Layer 4 of a small transformer language model trained on English Wikipedia (9 layers, counted from 0, width 128). Numbers have three digits each and are written without spaces.
Take only the direct path to the model's output, skipping the later layers: a vector added to the residual stream pushes a token's score in proportion to its dot product with that token's output vector.

Output vectors of the tokens that the questions are about. A number n stands for (n - 500) times 0.0036.
"life": 235425397496712561302389680380520673635609513517469500500697488353681231457541433331527575403574439625379592483246404528589515344372435532471299298425646446366566606697382737698656467413561384573289406437605624721497562469508680642468375389508724489646212517384487540406504531580438604580641336696532314369780480478496319528682431749524395507306571569703310409492345294356410460555560
" failure": 503477539546616444663371463539514522446695745599642606500542692490528358546581408549650568503581573244590694378382788491555691445384598473403500418462400569494633478559514602458353522529563450497665481406630633580421480507531429470483474340417391467507423530423360631410472355575542556408497675529380397388603587574435510345682412888667525669483526494582340484257406254637432527520585
"ternational": 278231441681680477526547618180409549313550577651572303500711797446349420675493405416515576490464471352620370420388568683510378586454531425521433446284585487493543382630489545639485409500660628672383558387731570656503199574634500483456421519477291316533500483367294342437699523444381312593585427496559402328654640417286656449697471598772448362298450443540595521467410398415437474341408
"DST": 305422289543795386529454625153306402334757701474299564500951598287362175404483351457687907176627649427728627548230524611518455367373550532416420409215627604389700462744515620766907424378505553688471635379651504696361374189579760318546213536599433418555380572558019321523702398730341316573572485632343489356542453388457302336666506571720463469754356487414663364549624447634267420495673
"Results": 405593336649609366789565490085529674337400681516509529500620489628500477334531418442657504401523494265403572381417486605555528435346366620363471366397721433393582341503442503479482392413560525567455486224698576604445398391358474614414492420363596429504421328421185650507664427533508508549629592512470504295760459457585576334576496627493332466356466455435485307430456635862520492565448
"eline": 274571615678518155540629549440512320438614570472560423500842433543470423355528428330496385170496602418723415682477592558463528592645544485640529295433527593246509337671508796420366493366475507591579395602524590602474442416500414637524348496411442570813357287322579656217571561485466428517701542766590532236508302624417508526587353356392391571487523319586430348408389390770564832668559
" practice": 433392435653683458580648500556384462487593627558481543500536640479268439584570484510534497529694582271469596466479708658549472610536359416461463311603628548514446431453484585515748519509652414684661469510690590456399513410404576407261374503526436520409565412433538476565561307304416465595617640413480254436622497468343481387620315635523641483313533425547387583547421531520365384545638
"/km": 391533427712443523566449535280458687484719524539461408500653758438512456394541436366562561195595482565471610367451614403568385568423531548556404505326409539331425565430386500742553462555555598426617320259708321495430550375457510493590277485461723391761405684446520426389483285714611300291695562648410423357465527559274591384722442473707351680438736746424492426526411401531535679549473
" |\n": 487593662542579674591558422394485243454489523624712620500470509581618580310484406633409326472446406654436470465684414398643580486579515571514449656584333467505569559511387486545506472573462410401594399473423524409588558450572547425620533408513653393434426511592610531587381428599459537616609661345398527445447403380643208404585556461598531529631466447413653567426455640352480541445396
"rics": 389536520576577299276395562432508577366597712409536527500840629476535496462589444387770733315526693450456465352694611615420344321453364439414478359427665729659516355617310608683705458524570365563582375324606474368551476389496716700261417526348652489731545593392617606341661400559403412478619337427512500460523444415518576629638482713555326748548480293691428508471884353680364861315595
"adesh": 263253469617579596318588429159334520500700731552310319500819734570635211512616530489625841177649657471592615105437448609434397500299405417283573347393786475315476387542247387379605359394528396692662561495568734517496534433338702609696400333784600479575358407413382606361612303500327217504305766545391340391700623407510495206602380430509555520255704431592620381540576588607407640472414
"al": 503560580326425537567567503601732256384405423491500530500711580623372476637362570586535441614545474455301566661551407610405294583344598562582726179480573570365480617497460368534539511481432386430395572614402592368479669420493425367605518547412513574698417483438602396533407656479424533536645634621530541522509649705619500467433608554340560517490671404569606671705448322537436470664465
"ails": 481402306492516661549721590246602477305487624283669500500773504510481443480537441475599464424599559605563421481570449605329521615385404412564618369425632600554467668554420347591374364360462579318699600428516490382544569507519833608575219599638479454671595628404453746376678522483310524509545474402407619583601590483287525556633326671607337535586572533546335359620649370836567541562617
"ous": 369382493695405550541574542500523578626463414410427434500746426761794435587513542541619357532472500549655571418489681622215523635568653292521541401553486577389456455475477521676656446319655470486763588431454709332401433586560528267434668535381526420681584680376430286486797584536637627314583520296377517475415551581758469441533609680255546647662725631520446208298345483504482613596555
"burg": 479382396479453486584783438442436376513543662414544621500782686481263379683464363512569815489334364334702642601266526689378597496518533504699409699400677451705572223643313435595488339416479493256536542595530622629612395380434540570418556448672474593500523626300292463599511396688608544608652536332569263568566614460449635282515496621769434466268447603651492621280507427411478831492710
"dh": 466444616582755328463500617297422666542458425406430326500765441240484239739529497479658488376658533574719652088507493561549349528468407308392497390336648631490385413622251691642615465362372537302487300566506286582431506375452706497567293414592640273767481346478401529561521439619338350553429354748638408393593476546467481521474453668724496443548452413615375514496463618445418386570684
"aught": 465473369504539638446428620131372649457596653579647315500726569511488650636514477418654420605521540694492599395453615528249295479179447396460444312510633544517530406445357424672685408371582531702767519185529476480408572581652453566474517364810459511626613440323365625365446368563517351574233306358547478508522675558293305282584379714548725418472586619517428504550438438774704375710582
"hel": 564458372395476452684293493329452484362659492402497306500730601525477781599559427241404732463389369430553650543561689558603604576653439536700384274662674472301444437622438517479642637423617408384308479453402503514471497557603430497617500196349507480568527474260328588308470433531339452472670575305570236514608635547582441645542424552533423294477687650624563459418426468619409620555605
"ming": 413302388719424582325579474536562673448595761536496671500885559393863535433488403383548413311448641373421538553371597609332383511500647403320493527525569511442519300588554594609570575341248342354585594414561388742563616560633557525564563454517594247577476595383403450390320323370604459433596429925432374261641564439504368266735550752842417511466274634465442298560533371332663719686393
"re": 585460569524444444553405485476565340552582413469539471500649688413358575418535552493516565382544440462292638435682320403403509316747409631491392342486566522602527531596701346515574605407450548599707370494404466443563342481423453526442574549367534515652721503356379713420509528410412607544441319591497485267488434354666500544488691705333491450454653589660562560503406342392322431468471
"asion": 506445596745454343634544562241532553545547470469448557500748522364437687403586508399679753454623627465446429364392533613333597612434497561536566308475563549466497500595272565362535379524584565596740259627563447460443471306471500566450446504577446471609352491342447243660636357480478500482527706353425416342727562611458536285713221588428445509256692539759532516358375389623415460539516
"aby": 182339605761488390514555551386395584466658828361581386500807607332629524378459321537645699438586503561507403401445338342426438740347661547531484207568604644438381532479504524517515472324434302688602436556467628589455494678690524431380345443427632534557400378436316559528578415552406537468460523524418411472497554558480335561532500500318644435496528656547413420344657480618407757436842
" trial": 348469575740626598640536568515425504539628731668409624500520713405511496583522526514431642561585613513585471387497590491538559605516474395503556450258497534376484325428454503714676450459591555694702513482663491615406538620595542481471469318529470500535235347510323592490497457644481441500638583339416432353529267584417564334541388695271400589203600347493293415263385377626536528387728
"ounced": 184450609602595215748450445354544651349437616649576338500751451592420668326580420435624540221424450500500423338570553429467488630265404457634486376521399577521409272585689489738401576265641368418788565376637591610448616387691628419375312593698363410605533532253423277423620630567500385404417369478537301508437718460500488348454360580476430559496701570568415578484690469708408627508604
"bon": 411616547491552412555418293412500734429559613633312315500804516608419304372467369444755431404453456412678517543414584557306532463617430285463610349430508550316482343373301733486528369473308468492616404589470415692454352342466633447297584545275569431469368318680375342582647546421195746507544611842430532412624325519608443380609553928533481693384489621568374504256709377484600714358634
"hedral": 440591500395691631517515528350409468471469256351537318500848877558333577570599345361508798319545520344488723468290690379414218539360375484572564456466508571421598509699496575687568379392491272544539516432583481495361518429670705417500495221456553500660262542378367320357559579584473505148557737393641325378715527611367478675629726561483413541244427683346569452567745376810496650410658
"structure": 455612443438610503613414664256434477439487484497484408500794478406332358678513387447472687323649602341706363326289548397625493434537409516517381336465676412379553241611434650675467482482489415558646503446625606555497473376647674465425584371323555533360298535441278459470497660358279403329421615611367352503561507423352211516725516624721320367395403606685268561567526424493584488453415
"lement": 518536455500664405626524350291250351475520315453739647500787569548487566386483512371524639323676471260504426312341694522500315443676605530352533408453465404574484355519568581442538689249557533469582215408538363642385668434548353419510610483535580219564483173292504758190668448606407444439388483546608652628714470581262568530646289638879411467608719563531275395361548434500283367437666
"acter": 634579632693460374556425595301421629493545659461443571500782605211738500537531491427692288322708452541734386202443551791575314474431582205527515362371573526576443464508388579632734479341427450523481362586568641541583695488500386482385225550423398243599635350426354573610568572500275368507383614720432463449523644561549210496635509757621466582589637648426400286424598464701519784256737
" movement": 434427593639465465396543495606418522615613562462535437500528616361546448463477489504480681439585466363567437345503692464553250534470517521228523324356421566556551566608439537507650415525626477427600297526660600544486341316518497508440344376581453511640533477384659424615656531541579535522643521519529451315551467548288421426601567633665503462360580578454418524449487464624610487471625

Each question shows what one neuron of this layer's MLP adds at an activation of 1. A number n stands for (n - 500) times 0.0011.

n506: 563562562437533514438502526459570435552531434613451555484689534413460534547540548474472475500443362520425472439519498470410644586444399472531418427492434469515516680555362481522406445562440451495384464546370376518492583589390436400474579425455471471576459580597477504485496541577563487429494484430502510502491403527469493542554535425498402421421566525464458677442566456523454428413508
Pushed down most: "ming"

n594: 480556451560474306516496571396592523297489489489498521545564587508577519437536395394396480475461577550444407559346514513438479559318545539514344471436487486590417498496463513457531610573542543632519396479424539526571513433525399387500429432537608452393433460437546473341600450502489498409564513437600576642565579387402513452449527553539541327484582540502599431589398495504350371642408
Pushed up most: "lement"

n515: 583463483529519524580529389535482313527573443462401548629402449488629310489559317524566496553426495520604439543472656607476511489348461509452474483548446434602493362498559502460666470509514379418419564500551467556342523482587623396482446561593453560454536562506389409581467413585399465464608395419540399500544580432500482430480494417547574522455504489435679543564455460506559494525482
Which three tokens does it push up most, strongest first? "DST", "burg", " practice"

n315: 528405409541493502441538475502529531627614428485431446299739393458520656467496490471598500573439441635472565512513502472494482452469522460498527548480487478476392514366498452468618450450585642488488587560429535502474506615502592528584692479531470419530415528591524504635400552510572568538520485498571451464476459485506480539525468396508463393494459494453403464472566514498622539480523
Pushed down most: " failure"

n265: 541342504588556444448395565447453507511544511341498429465684425579471510375628577555402392311549507451575413404433553621507507446535468666488541555436576516537606506584383498514514524549520521627429541542515542482419591455539469315589544465604564441451383511306636515479529468435492397448496443555532373432517579602417551442471457561512689510524475443554556561559477410470534414539511
Pushed up most: "adesh"

n466: 615511529478418524478480476463406591425496476519528520500466491498570482653375520481515336334479479606480558451487446523487575563427357514428387567457421493496493518615480523451489472522726537392594574459493361525491405530542401582527638586520562603546448515529353476360424443578504467607516491418532566654504479583517478397399479428406527532604440543560542442426360564408515494570434
Pushed up most: "aught"

n52: 510504506456456500530464537478556472450367603328610598777620459395530538536464453412442504571353486316518504447396520389487461488617429514484508493434563411521511456552455571514626591513526567363626351549517465522496631586565444619615462375504466430436589483441525462455609449574486486579482592528454475349502529583487563537500563400620426379515476527548533599508438424554490488507565
Which three tokens does it push up most, strongest first? "lement", "hel", "burg"

n452: 529474619476515509489527632465408550456449454300474414700418507619430494487527552472407444500351505554415482374481487548544603567463471500355555651430388421529553530422553500494450431531530525486545490424471523393412363548427502514410453625543438452408445615521542433495617461475449508482562504407472509482320633415500614506461388360446585552451456402445475470489367480565393563520524
Pushed up most: "ous"

n593: 481441444412489437498556531500509461491407639541524516660605533476543427565565428628524561478498588460482536646447523616445467598635491419681569434468641555483540449517476490510370552400632447490609494516547469409422665647500737472436481441550415486489461439544445526605447576512548607554498426492500520380345559528539486594461410537507478371489429491626485567606580582589598589443525
Pushed up most: "ails"

n84: 365563470395456537480567572353597457413519509552498504634632580440396399453614547505547588656368606517485500564500482457528591465430489438409668526628416511599367438411514533447439570513555314416540535575307577619437546477550398568509545506533553507504486494525488557527430518554556545478524498517475428366533469513414528417542561508297560367402512584448477515515520494477599525533554
Pushed up most: "aby"

n275: 496470474516563381540409512540430608399425442601448455518698512500542515491411512430426361474400493525524533352466457520665535524417440430387439490471454560471477515424483452538349525553400397582507570472467674507488518492509608459490502564561318388314551523473493445561534474614578537382581430349545600391438547399559370518657450419632521616500551493394386459579608472520632558481402
Which two tokens does it push up most, strongest first? "ounced", "acter"

n581: 575538478474402458572555441382480526498470673442436554580567587522583652506619570498418407402504577360425467589429509512461535562575484633469538526480521504531434360537551598559534483509546558429573530532399445567534483579576430561449561566475547491562481549545531374358551513441530404487641278552443559476496519483341470544412534515591638524483552428548498411390413602367458593552485
Which three tokens does it push up most, strongest first? "ming", "eline", "lement"

n521: 494612504480515459502403593537506549359616466610525604479524491504492573464609460507340498472529446521427632653544553475597338552437558590435473371571430562535404474550500575603477581623561545487493551541422461447395450547429521468502443402471538554422571414482365405541468480484412569410387523518569551471496451450420445560494705565394498373456581460430529437544564599496380541438507
Which two tokens does it push up most, strongest first? "hedral", "hel"

n50: 525459509630525519458509516500395397645375358543402481360494483534328489527550459370599526497507461435569460593460526520625428565597490517341634617507555591496507491415458520519597514444574502529407485477510568467423448591466482743536456456385589546500574579469454447485339567417407410443541520393729648618529493572484509560586559554507635479401417507399409586500507514422594458483406
Pushed up most: "hedral"

n478: 569412398523457495436437548451536678468449565489489470355437445300560409507454528476406455455532571455498459556578468451421482511547594374631504479544526472502689563439464521416547618550605571488479504559395511447465415572537658587458421442435418391468599500526470431576609453552410466530502606469426489528376700340445550444345596439500580562531419518672543493630591507433450485488514
Pushed down most: "lement"

n492: 444504445482550539539619589612553498616508572438520436288441474421496409490443513591506511431571494574512580517484479544415581546386458511469628495390510315512457489473583359544576403506544519516415423383478534525441420601480604618512506512457358407481355459512464554521436508517455412576521543422479380562615521553476544587474590402519453539384428457514461530433598575457531515542581
Pushed up most: " trial"

n504: 462576617528546598558563296574427382540583590555537572466441418366537549793478474473423656514522448433523454487546508398510620390419663462495439489428457423536432502510493566419377623433523507509579495428561318579624493550482478469436413601424598421424497400552507547479406578597495675398592446417352451480678526500429470440507393539409389611551532456411464463597559375440664443536601
Which three tokens does it push up most, strongest first? " trial", " failure", "lement"

n24: 493558519593445483468699388522698405408444687528418530447555586415493408488475505561583367503557477395543316495581447381559629554443543616582409454419640414500505614592434563527652488596464432498515435500535528586352429464520524379490526432516510505507503483563353418404507569508454447357565462508514630452530488588481369362607541517658525654474450642330474380471436468462536351393478
Pushed up most: "DST"

n19: 502462642447638572401509539493587456452545544428398504391471482589496583519606520379576615572526498468498465407500466378488641432476412514534360533468564551553422532550605496439610419517482475469620523450547431427500502585505471478498493470540532558483431577495631472433527472500491437523460483411565470627453527569447482513479677450523626544448544547436559528489486542459435528570535
Pushed up most: "hedral"

n366: 447396355605561387513477604500551587471535540460593466624475416558448564439399550559415442517451509397372545516576450458390515485475521609493648477600544559521598569555510461464532500441510502683347649529366490392390457538482410606518463413460565583473577397441427465565493502348525558556465672536451597471504477509575480464449425555491397537320429418440416517489461577401600464479564
Pushed down most: "/km"

n439: 512467598434607627551593500544522400468547461523474555462618411373546602498622429492394482604553487390602460488453490495510536463391372627430401523512344495502610444370459537618568517510434484579577544585460640577550608535469403389545505424235393457359624580502567498602467397406480546436464571517509474446647417512545706400536401582510503440545496524424345486373517517519477463372395
Pushed up most: " failure"

n282: 461533506354516494557557379608572473617496614553346498418532449586481478569512452529529554481601560521511453439461433518489441559451579554496523525600392413614487408378597452538586540489343484494424460622549492461423545404504448434483693356369527619494518467502622525580408474599390518528665506558559570547460546551469519484496543649505411494529494502564468523533487540512514435629479
Which two tokens does it push up most, strongest first? "al", "bon"

n0: 595468291457529517350467365573465568637561431510471367113438377473541384454483508641679559538434378559690409607622485465532483676529544436492541506681375385521425413479462404558531563505518573491482511446355362644546593318416423474464423554585483549467524319512476459534407479573454474439598471549543561540460474430410518419541596469540467635466432459510619444500515522490555403569443
Pushed up most: "bon"

n643: 413400547644630327491513638556543382573560464474564414500610505504333513558421394539556457592489450498521449519533597517525609496505477670563474408588446479507598556522472479504514462459611498412424504543293491569481415330456439486502540322512513554554554531575498367505487565587405553514604557544507414344498332522427541476573469585582560548458614414640459456583600468496563545502534
Pushed up most: "eline"

n702: 650605599582456462467422489453515515460506434365478545385448479492516566468485511566485523604479553404419525543477511504463469534491448455405551436568608606536602536590606496347422617515514440603525558509389517516468625460534609617419420485640489670460423376469429347463481436429572554511519517517638504437490590532481464557445366606516341546455584541564399498408516568515517534284421
Pushed up most: "asion"

n206: 652382443400498549460598601584489381543601576500406525443435401536380498423548649548392506471553591515541491603513454629538466568446530495468441540585511530577518527399486527591565590567496335478514547571436418537347412415512389379603498599470430523498420498398487548528357449572571409532427439580619391545432411483435531440498435621512684486420475459475568563470433448481453336440428
Pushed up most: " practice"

n671: 615540523497620511519490453469749562497588486487407511627470460463510665497592593436503443566391648540327522277615494443437620523574528436750322391444673570510558492573539523429523449342575472565598545568305590333531492414360441611489352672520527628632503580565423484486616576520439418641426572618474561409474676613503535594417632555515403440521580654511461628521542497560521544545582
Pushed up most: "re"

n700: 513568563502478632427582486544464544545632619610560472500274545531529454511508402589545506522597481596555603502420664470444511470531456507395634356481526574431605388491563500435505524648630494452521541617622540578519630557651391451544405491425491521431478419461647449377484344587422519569612522429491606482402567336460519524563456491493415448537609542532483489557505579552487478507441
Pushed up most: " failure"

n111: 423461518443547498495370526311512435332649327464383469619510535593498445463558383573505307546480537412366395536421555558432319612493432525527598482541600625527573513502544431492566477430573667496603451573531429531566482545450646341610551569546468431594536605388544387589484534466520438538401587520509495514558578520594476464485518552467450468411596594529428427484430683536387538422561
Pushed down most: " failure"

n149: 395519444441461429524456608576565513578483474587471513667425446473553486525606616410379545672494469498579478522405425575464494459498400488369506431403488615523483524594465452453531683549612510460533492603488579430451486615506477594678452623550517536490460527480577559559519402605518389478536431515500448421583576396427516587415591519454610451479555441613560527375593397477634469363489
Pushed down most: "bon"

n124: 500391559613472532446473484370435619433513464457627456544472305530455540467437681342445458471447530604537498505571557570549426502722502454595502536573591468500593465631422511496479507672516483599525669502357466564424476569593454568479498566562518547468610500402570660505507532556569365518555456441424423509418534457402428438556442584531599492546659493502530400472454614549509494562473
Which two tokens does it push up most, strongest first? "aught", "hel"

n558: 369526521490512479606490572507522514436450535367512569583545601531589473386537447596587581545504596419521467529390632508435512469504559740408534484469403297516605564508478594504406496565472546599442522486491510531449416546513406479581510468500458485566407496399405510506566540426540512454552492580577414417473512606432578480451474595581400534534377518549397424401437539529531481559543
Which two tokens does it push up most, strongest first? " failure", "Results"

n362: 559591473497473420700546611368415309544533611555313346430374511512620307581506599453449436627601662380547350371473537453415477542443377503559550533481446537505484388465590466458438606590535542480577453518386459590698498568514425656550551429530462481566517379539385333448533524417601464547471306537642515487517436515407597515347580425384428460490524485377359616452434435621421505444505
Which two tokens does it push up most, strongest first? " trial", "eline"

n271: 635504512568475561376496417392530521524485474542483433601536379525634664477383547481427582469361518502431509478498469405578526525464534574596584627556512509612528420417611486539606387465429641552493474550507525642540554474524418570418457573514498563552332470471482679377526457441321467579526504433623555480486453519439466658616517395428461470550468498465527546494587444467500457507544
Pushed up most: "lement"

n257: 595473520512521428530522637626619440544517451485403514342497571529522587486485518582547427569568471480409424492437445464451464457448400460390467466577519587634444398600555424584545498455525571477433660587409479581567569507654515570530441588521475413430446481429521535537560580455482377528515400493468463584633442462471532415434636555445474493395457446468502540488451453447487543524494
Pushed down most: "/km"

n313: 473494480628551394476412552488519584429538474356437460588327518428522344567356371376572433516420576398511507590467671510483515443654473580502606502410545573562643547430527550597531437387563573530489481440533449592480486620474578507522452483483416531557572540598484607414542484563550387646514575564488494609522435448550537436552562502534493638458545387630529510450542431463479457498530
Pushed up most: "DST"

n639: 545397548500535465398454418544492514441425480447387460504627647471533458522530409593490362567471487518452488440529465537502465455443443480657413441523504629570465654477527502463466446545511496394427611613415513413426529500446537557593515490533500479587533559409598558449622559597557456541572623420522679488429481543587454558551476421448525521449476480331500538425536571601597494466551
Pushed down most: "structure"

n566: 373453489483451510371502495505466564471559522556543592495470574500460390502530440536622320471477631462426480589512639601558565465467527441582368482364665483475498447449613418456528592459500333472596496563630377429468563533416573588520452543463399528408400542461479469563519510422529564478342364537418474385388309628554463377504470596497701684432500326488505418528485640514572613517510
Pushed up most: "ming"

n651: 450538416398450650478582541445502513382584574545460492605526488424498544537418504530400558447550488517416606462430456450465549511502533582554533476500495399516528497539542526628457489509536428516445539433492415445452489522567277426591477487468454570447484553601360493453537490556483491426411476463466473475428385554473502477403554394526531502435369540483530464449540620439552525494588
Which two tokens does it push up most, strongest first? "DST", "hedral"

n579: 391537466473556473424563491510480476538478645431507477591534361498353496401595437529471356451568528411516527557388656547442547444477590450604426536466462383500606498491538397627591579424445608536614498645429534514632560441488507402477580412506461339509544533513492476571370338470467536550527474594528450393614381387441408429415571619507580554515404456539431500439666397434483468491460
Pushed down most: "hel"